Layer 7 of a small transformer language model trained on English Wikipedia (14 layers, counted from 0, width 96). Numbers have three digits each and are written without spaces.
A neuron adds its activation times its output weights to the MLP's output. To switch it off is to set its activation to zero at one token and run the rest of the model.
A neuron's activation on a vector x is quick GELU(weights . x + bias), where the dot is the dot product. Quick GELU of z is z times sigmoid(1.702 z).

Input weights of the MLP neurons that the questions are about. A number n stands for (n - 500) times 0.00095.
n23 (bias -0.041): 348471486514369568503695535539413608612310547607484484603304485763536628689671450323425464532432625605398391512575477518479475500557316632408613525367371497467678384509461500518485645519191518497430360621606503558264503662386491520443393510598461416461419568489585706396490433434533403395
n38 (bias -0.032): 439609492429554481446544590474460518433497356825581618411416567392631408576577413618495440573438488477525463636566377621523375749643600366453541583382705528260568412470444443423595601497337391477410516495551568374442567578474537395263351546444491460460512603476575497503608688422565615606
n65 (bias -0.035): 491456554167402435467454459553696424716483389286628339622457676329614433448588366533252645388371541426776407213376520166444582708505580521696345770399463433667402343571314584545410579385457489591484567537423436484688554470780420299534489413673725638455508543491430680569561357363521548582
n87 (bias -0.072): 215288475840516582395444681512478594445424627555487522508628537615690475516403476355481667441537641790553690483488760451556440471784443253416533492701526278274644409815460538645456385430592399578453705281479584293487645216528399397473592469683604595556317705400210679357182524588500299495
n131 (bias -0.039): 430533523437316676465532514478497779506628585558526436377408474478516400482584313466652525479549497659640546384455520538460400607600372551452548706543487509531611518671558250466350445489237699465536387492502638459346354597308441397448460479497594660637449574485375603465401379863539366430
n133 (bias -0.032): 421568552474516455310491560520565440431418619776346649524595294536457423421577572609619671569598533449515678500664507446625478625548600383639388612525464523403763440389540376470638549525515477470482777421402418391475507444573711244374421302316486321234648402532602597608561563682427611606
n138 (bias -0.022): 604302440400496878593484467316492649413599341450449665492440432518278635434543635315596586239643431686402338535511424436507482451888563459431530573394619544478528545592306500385482467745428307572316553412542306549552489496563515322459434748556727342452431467351504444639234404613751326542
n162 (bias -0.022): 602319456599452603503607471643545414519565463388654567436444413415676453583453378479459592494662397644568556362560465382445387516492735336504507457560462340494489433534514417474618359333656467522023683440527529383486407341519405469547657544750668368381591540242532575592403317660515500566
n168 (bias -0.026): 507362467507494649514602550408673580455493393370534450391587463340618257558487384303503493458601461716504430432627285321328546510390595565670450546558317484667514571705282465520626506612470632324375551394473646557550436468683418391434529597418627539747351481508746639590365264665533362448
n182 (bias -0.052): 359172483509571490489511526693514616467477390474800313430573504590891938521472500678399669541333394466611688600581631356541270709340529344823269579473630331340649397277523469659488380346447618596345491500566566539545384623408247468337674681409685410541370566410509635517265179431633623600
n194 (bias -0.029): 463450532492428824519456638383673488557423630802596436348448474483430485640454522568619588371591488523589367629539417400402282378683258552339448527395535694314678613759572287588201475645521610487280476567516543448441403514405698483411341364706323304571572459366735577463387577624520507719
n213 (bias -0.050): 575707524779532363378616564744477515622433307422500677574518496534518652427527231377697621427544430507481496515671492726486497504479628562383663427748470374489645590389488560571580479419541415536522508404527664268374358479613560225622339581442470436550310288303303661241460342512535462464
n228 (bias -0.049): 405553576641520481485538488419456482613380553535333574419500430456520532350565413345467452228427430514541627387539282473443365620617598630574410408637562617578654376595566450649527493522527548341439403387673533448376392593443408548692560623518584286792322305725478650545152468593742464741
n245 (bias -0.027): 547531522270584556491595564437576294542559448659418665544424645266496242180688350527527447521440276456597413489561603504465667443483362322791464431715281417496561331548554459602514281390662695238422742317542563381378391600655496443531549431343656470390573436458561543629561537562497476552
n260 (bias -0.021): 447521538604638527448457495537432399446459536588503517593511454387511550658439453595548548570620621516515618590533350423594380479686595500694320456425460445379591369393445629529477630325612439545386675398538466451463551371674431532526696502500352398361574425415526455473394559364467601530
n317 (bias -0.027): 407511530338596563330581550481572544410525515572538524506562526631503390571628454603564388704569621565451453572460682637473470449398292500460542303472473535406590508589497485669574230525357464532424463510508470659488642505555578414509188462479595545524632450336376514539519370503472552478

Output weights of the MLP neurons that the questions are about. A number n stands for (n - 500) times 0.00067.
n23: 543364571521584479476522512511573437470555533441486462426509646461441434557413560679444472671450532419531436378460435434505635389492518400510504516469514579511378571448600473563551633484713554641332434525459488450582519450618643495655500438508485435400495384523485359544610431403442402444
n38: 579677402539458687359492585575531307532516452551415365630482614454435523712341534497503450612418559386551468566666395470452581439542142697419482446495393394447601622535628443512573470447561430593455608478575515451276497491438465720579594555257583428424629400599487594471551396591610553342
n65: 458746458500685632355529428533507668504508682560393421573471663504322632482714515484564281736431553621516500603760504402476448488376517449650776402503641395547576673414432553360331444698407803348614676447431319450512237422248777689202423317470351291568462377618529442500458591802351516376
n87: 782655544621793491315393458592511648508518402546471504552674423504659402335491616534466419280555633399563603572125464496305649538442388712563468759668169567488572139433500627530484534200538291620596597386519413492399125526484404620287224469572581600500325743585628779573500552585403590437
n131: 449413430585482383374606632545560572424518601490626469553507471392723395474566495463509478200447617572506668462467531361322513425328433596503456492511529475442286686516564592535542580459453385582395455538552466466431596536416527467681287485439602328644604440783485539577503361468566466497
n133: 488424461723449802672487670426540403650442535457452306500258489383633564651464545688308536440572451122507295525645320436536525463445386478266566472406525464331528474483621385704340411433560582574433411446558730670363408538673393652514666567524365622541626404531508263546520493372915424344
n138: 616555431392485418593567616614434453654346603492509357406545552335585673643312338222319531699455396466454796717399550508609488523025347852420223250570521382398394406452608518519385704439603843053643724514476743303509345481753399793401594449673237414579436514667965482585431509639601511407
n162: 485749545437533400360588399468529389595500552629583359440605550465274520491279743483451460540432613663441670510432714382370571427692515565534482562370401335576510542544581730685295531520482573618508201579456517497559370464395381643426649417830563532587311282331544412360397507543525492378
n168: 459572459468344736334639620351495500625369638639359383374529565439439375645371377497464584594490623437512375497475851566399485328427522601393554454599411519536491582548420648467572431480479525685510411460488497389545356578421503414491584581426332435521433569688528617474618428708533464588
n182: 549395459311504291563685438486578597709633397402296508425392480563241417335555529407604533415462693569539290529780408557447380616464640542450477357574496266193625633663549456566821369429590631328138390557442450741585385320605576520650463404574488572554504504557528594697336537461551644376
n194: 528643549707472238424510320428446449375473624440474739523523623393504537326776372263500381618369657649350540446282411596463502508768680422787571585530526470548238496144369400606472620422435560476440812541596515544553478512515426468460484560560782407568424406416563236569245550286682527515
n213: 772450493632496521636728508344428147526657405402631488516491619480466567426347500589690507406749453508396492607833588418408645523527409771496457397543659680440496312367615383115496477416465639484341529412504492622271630604659315524519546480231386540375607539332403738370377356556495596403
n228: 445397514803521598405441451437445489631602476356697562430504359510513484491385354349444557466343409521461591227408397344435602711598510571383489581602511370338437580414726469520679497353453451594601617490485503432470506548558251379609602507458680680500454251451582577617472456452734649523
n245: 600399526478579546429394593412533650588497392553494610524671491469451547435569477578539512372497585459374398563423358530500496416479678476429523602400234487541300548538424503470541491542512487516439302436469654438689420146354562598788689474654385605500634524335581316454557463603616552482
n260: 449517432366568562278609682444629317495433543450516449585373495478508580476391612414307606345488440391449443549647500471482507326241434540589532457481604359498605608466755513508478468447375531449494531567529561529583490525440522540430437432503424536619600561633520670508369462524617502570
n317: 547351523595308315504520436395484544540398491418475569554595511509543597569472437542601672270445506602584509465535425559461540472371562580584486505482334615564537528548420566363678455458636618467736388418439401323385420283535575485497647498569588520514488522438599465232542521575598631483

Each question names a token from some text and the token that comes next. It shows the vector x that enters the MLP there. A number n stands for (n - 500) times 0.0091.

Then comes g, the gradient of the next token's log-probability with respect to the MLP's output, scaled to length 1. A neuron's effect is roughly proportional to its activation times (output weights . g). A number n stands for (n - 500) times 0.00092.

"'s", then " He"
x: 547504333400469473852405077586497329438532530490377424527580583477387446430559599535465447443599494520419521445411576617509686553489630540572447525369483511672543424466662466543506558427500558542497534630768389479571369419531388531378593357507635528445612526533534470533478544477458407573
g: 442442317378522443406355631517376682547417552540518614487648520396338245539477443637391493524498479561597476641446616539238532563535438601463603398554640492480591697263595708255308519560483596456527677579315378605561603431411645296422434419521568387487620453451608344710671561624404565464
Switching off which neuron hurts the next token most? n65

" W", then "ro"
x: 513553364493521329735299186575537472472453452659317536363771542552483355595501447486598523433518455568407543610432675608439703535375513677421530567446537502508447601488572459584490401507468467593670558639742633371471365433522478489466601399459499409584568449581474560397652385552145376409
g: 371397356495592508449577438553560193396577510532674457609611624436486513339540540343432518522312487706743664432609476679376398627495393517527353406637570605600590444310700579443694565534498583264582378627517489540557661412398389438739472538450496308525456351484314380586388615520508467448
Which two neurons, each switched off alone, lower its probability most, in order? n213, n87

"8", then "m"
x: 636498331538638432918446300519511460430488519564428535470547599453397314587572510430517337630547479488461477495431603616362672575452359650362541465375542587534488455634660517471475438456376502612588570679732597392550264484493590450480500368286507493464537560509467482466621428563353420509
g: 541362599518697433574472263517348305584356560476543561471453511319484638457806448401496373584451663512613543460723530557611437487518206616546610454536395585606459703523500466489560470605552626436579455410257392601386419399482404379729488549520402587520656515589374224489463501658337593445
Switching off which neuron hurts the next token most? n317

")", then " were"
x: 590505336578510581908359253600422430397564534592402413519513567559290472555476550347480471628574541507300502625493537549492628446578506487450578415449547647373554476517519396441529379532609463552652571671746391432529357316543374552532575358584500526514597520562570508567495473534366401302
g: 324648699569384478769655320336288460493573480548512566453559522425406556497494457423291426553410454460446296558599454601520527360435496529351485589555428511211599354509409497522483460642551691388619489456282543642469498610566472623384846831510423466520575584519544564442525584384502579405
Which neuron, switched off, raises the next token's probability most? n133

" f", then "ighter"
x: 406479318543500415700334123487454420405479519601374412529752678507461382471550571377599507453545635565462540462458485522463639476311530619413652562435432564404589434559526578621568517341437550671557474643738552351518479404524343450645552407543590585670473538526554602405507434600313435506
g: 696365526421369387679559465394642533592614271628418589581504514441547609305409551588574517524493585373350174422417647275694594502480481521720665329360330533543534374628619456448487621449584645687374561413292480539498473510577649367447382340505609531403565492507440614426673428472486571540
Switching off which neuron hurts the next token most? n87

"9", then " F"
x: 668497322493575440925459264527461402400541529493391503491548601445423375586560553444514418635591451486439529476398576558457642582534380615325599502332509557495544411599713536453500408468472422568590582676762558403497320521463560466488471336405477498452529532540478462532582568534366405545
g: 614410377291402565570588521420743255426662496555394467659556399305424351543637479543493520612625436460704609550554515420414600343536656250566531632311379336551576550522425525550447506446479639491251640566501510671262570378518529504331430525542370399562671404508539608570404527603415551728
Which neuron, switched off, raises the next token's probability most? n260

"ch", then "w"
x: 534488317490580429719464139543456403405447495560458466512685453470486379692577576506529501698582541615336568418574528674510573481412450551335533494398485587538565512599525441454617412494535511623531568665750470413419341429460486446541492398486484482622563554657555491447625480497144349420
g: 498686501685574594543410440476393305673589389361397544409461476495350474435395300543619458515765238557359481504563379588683451595350709405390563255457566560462512623672526442607459488749693689462482400522313464485575549606463594376603412398598341485357684417486465497521578474496597573397
Switching off which neuron hurts the next token most? n87

"er", then "es"
x: 564521330466507638711382095552529403387530522483456472605639513472436352505578591486495533710627548502292618538524556595463629472419544530447482397426525509474610417522581430435531477419519537647424467670774396402496362434552419530632559391580582489461644491393656511508609499488187479463
g: 396566656342502302716491293374282465623711679572406568529602638440534504558496459491432164606449515547483739447453507386422470558373465456458510522376452471527563520254490575704389351538639543625474562299441667507503470600540245631391542453473480460447537473622707574455533549506379615692
Switching off which neuron hurts the next token most? n162

" then", then " new"
x: 558579350424339649802477081449566368480523446646395399437514643522389373571571511356491531517510587532353330543368519523460630485389585658441558458477421458593520464548554427617465473411473474682617511709773479368570449437580406543567637354452560479540555600547569624499564342568452413450
g: 506484615297270517903527273440462561504464552347364562578596450399480585636437712589360464483570423564485629432325489557523417428481539488425404604373668512710417335540534445530576490560535547587352524210366515632529515596414499454452534809382281550559475470610381560606525646491469598439
Which neuron, switched off, raises the next token's probability most? n65

")", then "===\n\n"
x: 656489322500576499909348336566469444425631377471438467501487639532314376547522576333469429640454479508447502514430630568495652550592475509479579426373575661353476532598491417404519366582503466503599475673724412454566380419529436548473550335580482499502658512615564537559507597531375432310
g: 465610493548624433261426503427345615511403634417475373480481458527574563309320437434406397566621519490620421523484592739571682357483522569461558452686385488469729158541457444563578565552361590605478572858515675351447372667426464671429555412301514407464551647572509569550530470504433302435
Switching off which neuron hurts the next token most? n138

",", then "3"
x: 535488323471582530927384220464438475417513423487336515383672520504384392555461572428548499505518546622446451610500646543504651548378516625466484398414469614443445442607573567474585392408426567539400546642750463398572402391535412514525603452419565516571505557520591489574598396623442349392
g: 296465300451627609262332761635595476494624542691554544501479635509631377338595411619532352569386516607417557453441482579443508553517417541485447494366493289616487550616313516458461484423415772543471464536670521493391577642288596319440441510415412572645236579285562493410628575567641523644
Switching off which neuron hurts the next token most? n168

"M", then " "
x: 702416341410560378720406307477434469376664497508382597421715676522549398550570515388506478693601445538556579445460431658438722461489553571411517566457454484483525508555561566444521272412370472563670469672746538428491275499510510509433508403359477506533586651611610377430553503583156364458
g: 512509577512430486706347513428493511679445383474336463595667422735482498477219462573352545442421346486405461640617537537588567395312604448465388597515357685617538754465520327206453611557494672467636434501352467424651418595390502534561691434394560482464558554436679408515670325676395583392
Which neuron, switched off, raises the next token's probability most? n131

" Rab", then "at"
x: 665517358605535319694347165553323582371507388685336512404700484425432558540625484541506560557500608460345507585546557615481651456400531524412462522487545521345545384431444525510613370427473525694647509647777466432566305593478469412617550346455495389661639557614498416426670475606259434481
g: 481555574421479448487381373314548487433481568710543581599627560526588485772521697348413363612523543439552424468360491648623539701440529592480632567434460731586482586570541601439470517617509284484682671369260607529567598460433376620568393228413520452419582455499542260387285379472289353494
Switching off which neuron hurts the next token most? n182

" of", then " the"
x: 522496349504452361825421034460422432555505507619380524484483444445559360411540461523512473417613545587414504502498490497419687518474606622462413402373518533479447476599644446393533551359502552495558480670778496463598484465423495516559664420546562391612613561630560586511601523577403329481
g: 588445661606442534553589278442579595679558610366538465610369406599804598602425506425524472638559353687290258429500564432427440436470415525555440493583425685386403534480634362585525409530510361559499361379619560499609552509569231595463529540329347507663583388629618479538617381636295478253
Switching off which neuron hurts the next token most? n228

" eng", then "agement"
x: 465499333579564474657453102526352507478447368595515329499546730351472371470492562372579488487522576483394501538499586629436588500236448681508541516347538518409524546582534576644552630342381525684561398704781570349521494384594361437683526378476466670638422431482579540409611547511508515481
g: 582498492512478554486546497379440594484340365389359481332515450471564471334441492579662629599611484535388363600362555427568427857609475502355494477624457412634639725409483509460499623451666466405186450625510516396575769752603503362566554430316502565452564531301590556561509243577424383560
Switching off which neuron hurts the next token most? n213

"1", then ","
x: 526499326523590476907445247505465515400399587621380526527543491503444417550522491476532426578547477538378525532403550588398654579488338604388565455439472613520586465634732505469433530394524496535614537702779542460486305521418452451583558384332484462349451597532543479513555542476316425512
g: 310522586342501420484500437505554570506451634449423646382441394456429569387679263689399392544617408431387539411337472426457506608409406311522513556615674541888321504391491426655551432421639259513446613387471569648499529512632752482612646635566519628431585619434429416643614442476502309451
Switching off which neuron hurts the next token most? n23

" Par", then "ola"
x: 665553328510482428674459161586470339439610456595338572505666582569431379446568557418464604516426686367383658598537543490568617602349486515404513416491512594563632485487499590502584517440425391736771494745728479431511412440505393450628496375392463406527621478468462398441461419685211491437
g: 243360415352638523294408703472539448620506501529518524725627518564564473628408379376596444530414553566566485642677407455255618739641564383663329608227548477397370423452689346386613377482504602311430529470692344490531476507581513631444464529489506419559507664431446690433555528518526352552
Switching off which neuron hurts the next token most? n213

" train", then ":\n"
x: 557543355507533526788386115536560481535529503605440508547574665400406419442537539481509354637533520484295613587438545538481711561246543506646458439299478550564403547546583309596535524431545433695448478647732420329353471495657413554461580347413504568546562392552499620501604420475310555473
g: 429704417562436768703495466495455406546427466650528591641411453338508581524487390455417438630644485404502480511377590341388387535621513435361318436763406437423500401569329464661637368548559488415273246485474513573423456724622635745394633534576547434511453530557608457651347585391496339678
Which neuron, switched off, raises the next token's probability most? n245

"4", then "1"
x: 589543330544568434912481271495450489406451477618527541439499621614364311577581498510521390592463493503493504495357544649424598596507336589278522456382575579436482442616652364466468438485375529548531457717742555383490405576479560498371527320600526390553501582606549466465679586571379438433
g: 382681423574478719277361546564648516461392592598592437584496628563624631788371585407369768467466705424298468639408653630491454340596416355313524374544633398516585307659484408410552469545513549434539507272409478643467431429569558717571474386377499364586324473465446507483394453538492508560
Switching off which neuron hurts the next token most? n38

" Nar", then "row"
x: 551526350497536460680331202495454382356580420631348639462690572500485475487557547468593617633455725443471535603549447517492548453441485537622446516376593539384508372557551529392598558330420463678721457764743323516624472482489438492522541351323417481512657539474447340544571495654231552386
g: 618550430514440681435637697515715521378480357255549589410562239600646461606485313348560447581447485521474494447739506375522548520465401477518516614743645399449549441454480430282545541393378479465378699602637528659314471624395660378557489613579396440473617357284380578603394475545608334572
Switching off which neuron hurts the next token most? n260

"ina", then " War"
x: 587554338470505459776410145452360501319399463661416581471506498459480425471557537581553462744536353485496525514509598537476690603540582477329461582314481531386504505488591384411545466511375504712443491660726474423519472576490474545402577398443568412503737612593621581541551437535221477504
g: 632289404627306450408611602591630619523723382562550602618441466411604429621542566592586682406392436573624620581554377384557439421586600518635501470333446558476673644574712386204336569321462457473391651432535510411572482444399523294592416554451698386641424346456433404359624292453550426483
Switching off which neuron hurts the next token most? n38

"och", then "ina"
x: 582554311496555438680457161528421497409537456540372593512516510516494326546627546506495507710582472504455652371541587634458622482467518599245537534439511579483537523498535352364576346469452500655502530671749446415495331567535536513552461478455428375651614544655621501479599504549156393438
g: 624431516477466470281539589492432553556583423517534332660575355456743463608338316441537604374505514178502558455607504340525439424480745422569423309533633554407611591570333546370683682330336471415585402731752456599466514479455457425659431460344555432632705543472575587523444425462570593417
Switching off which neuron hurts the next token most? n131

"at", then " and"
x: 581518339549504414673533131422487460464434628617346510558631494539571324578520555426486471720501576576318594489520589550500611540402467614428520391451601568483579473532582517387519496446379523480657422726766455448606436340604505537629475390454476368422738483554559415480470552408145400496
g: 520462533568474602662656497353512761564528648512432406410432359534448562357493426293221317610776379604382411598345490545684503561557511620537534370642552532559323413440500534452388575559535474545218524358437434720473600453517718601492432526484431519458530437412448478775385586403473393707
Which neuron, switched off, raises the next token's probability most? n317

"W", then "II"
x: 592502347528538318746419180517427420429622459661410566400652582547388391651511542468536483615553464576421512602407568602462700530426562672314528604415471498532505541456663486598459375389404415596672544663745586325419387441482501469469591451439523400506625535615527535419510437586153368449
g: 405488625507539437387601542571458472526534619612618468493510382546535396719382440572481539610543528465570525482776532584338411457479676418316395454440629314593620212465711631586449394430429472561284717415710372483389582451439434379442313538485679464651587524503290754300583355480482502518
Switching off which neuron hurts the next token most? n245

" included", then " theor"
x: 510529339475442562835452082511409474410402647547358598584454496380391525513487515465448571547425452533460462408397503546508586522474450597531365581420591636422462456521677433486543483415403513604611406738785431358482438479606413657468658406491410535567532615566581596498512552507473454434
g: 526619567517581746631422283768401574663523495382549506314420398501714532499502706517468410427561393372495594492452571478561444425607498433485548429642329438621503322453412388571717433650362540171344272335505402510621613425558412582535533556578628677348494654562457357468396513450587579499
Which neuron, switched off, raises the next token's probability most? n23

"1", then "2"
x: 520525323509496523886420212525471470375468620559498447519593553651482455488550505435536563516668514539379567529361522508374616573473268584328553454461536607600487472534646440497443496402465527705658569703752464452464441530446405431510639357372485449554429565539509575533479346570344359477
g: 478536343534559607213431817674784555391604444793440644758492418438479478513490659554613603360451560443377543536536407411667516468534564235595427480465564286389469567557435535414452514488360442489505594563668521497419524295448554528308426481592361519487490591516484490471536502410650247449
Switching off which neuron hurts the next token most? n131

" the", then " campaign"
x: 488496345452416413911546095499457421459395407625414561536623624532458426522539475469522497416527621529415472471422566683451642492537564586350514456360513570655524423557539383427467532452434493604656557718732492461555406406404395564436541391522644432578635599536443466406501482504568401485
g: 560486527554257597474561586368441618428512389488524421583473641432658625468576536677578384706591435472337475428296347517518652410740352296343522511400497339598491362470665438817397511524541518755395527558541354608652595553456437496537306425586380654523476373430618551429562592446566361322
Switching off which neuron hurts the next token most? n23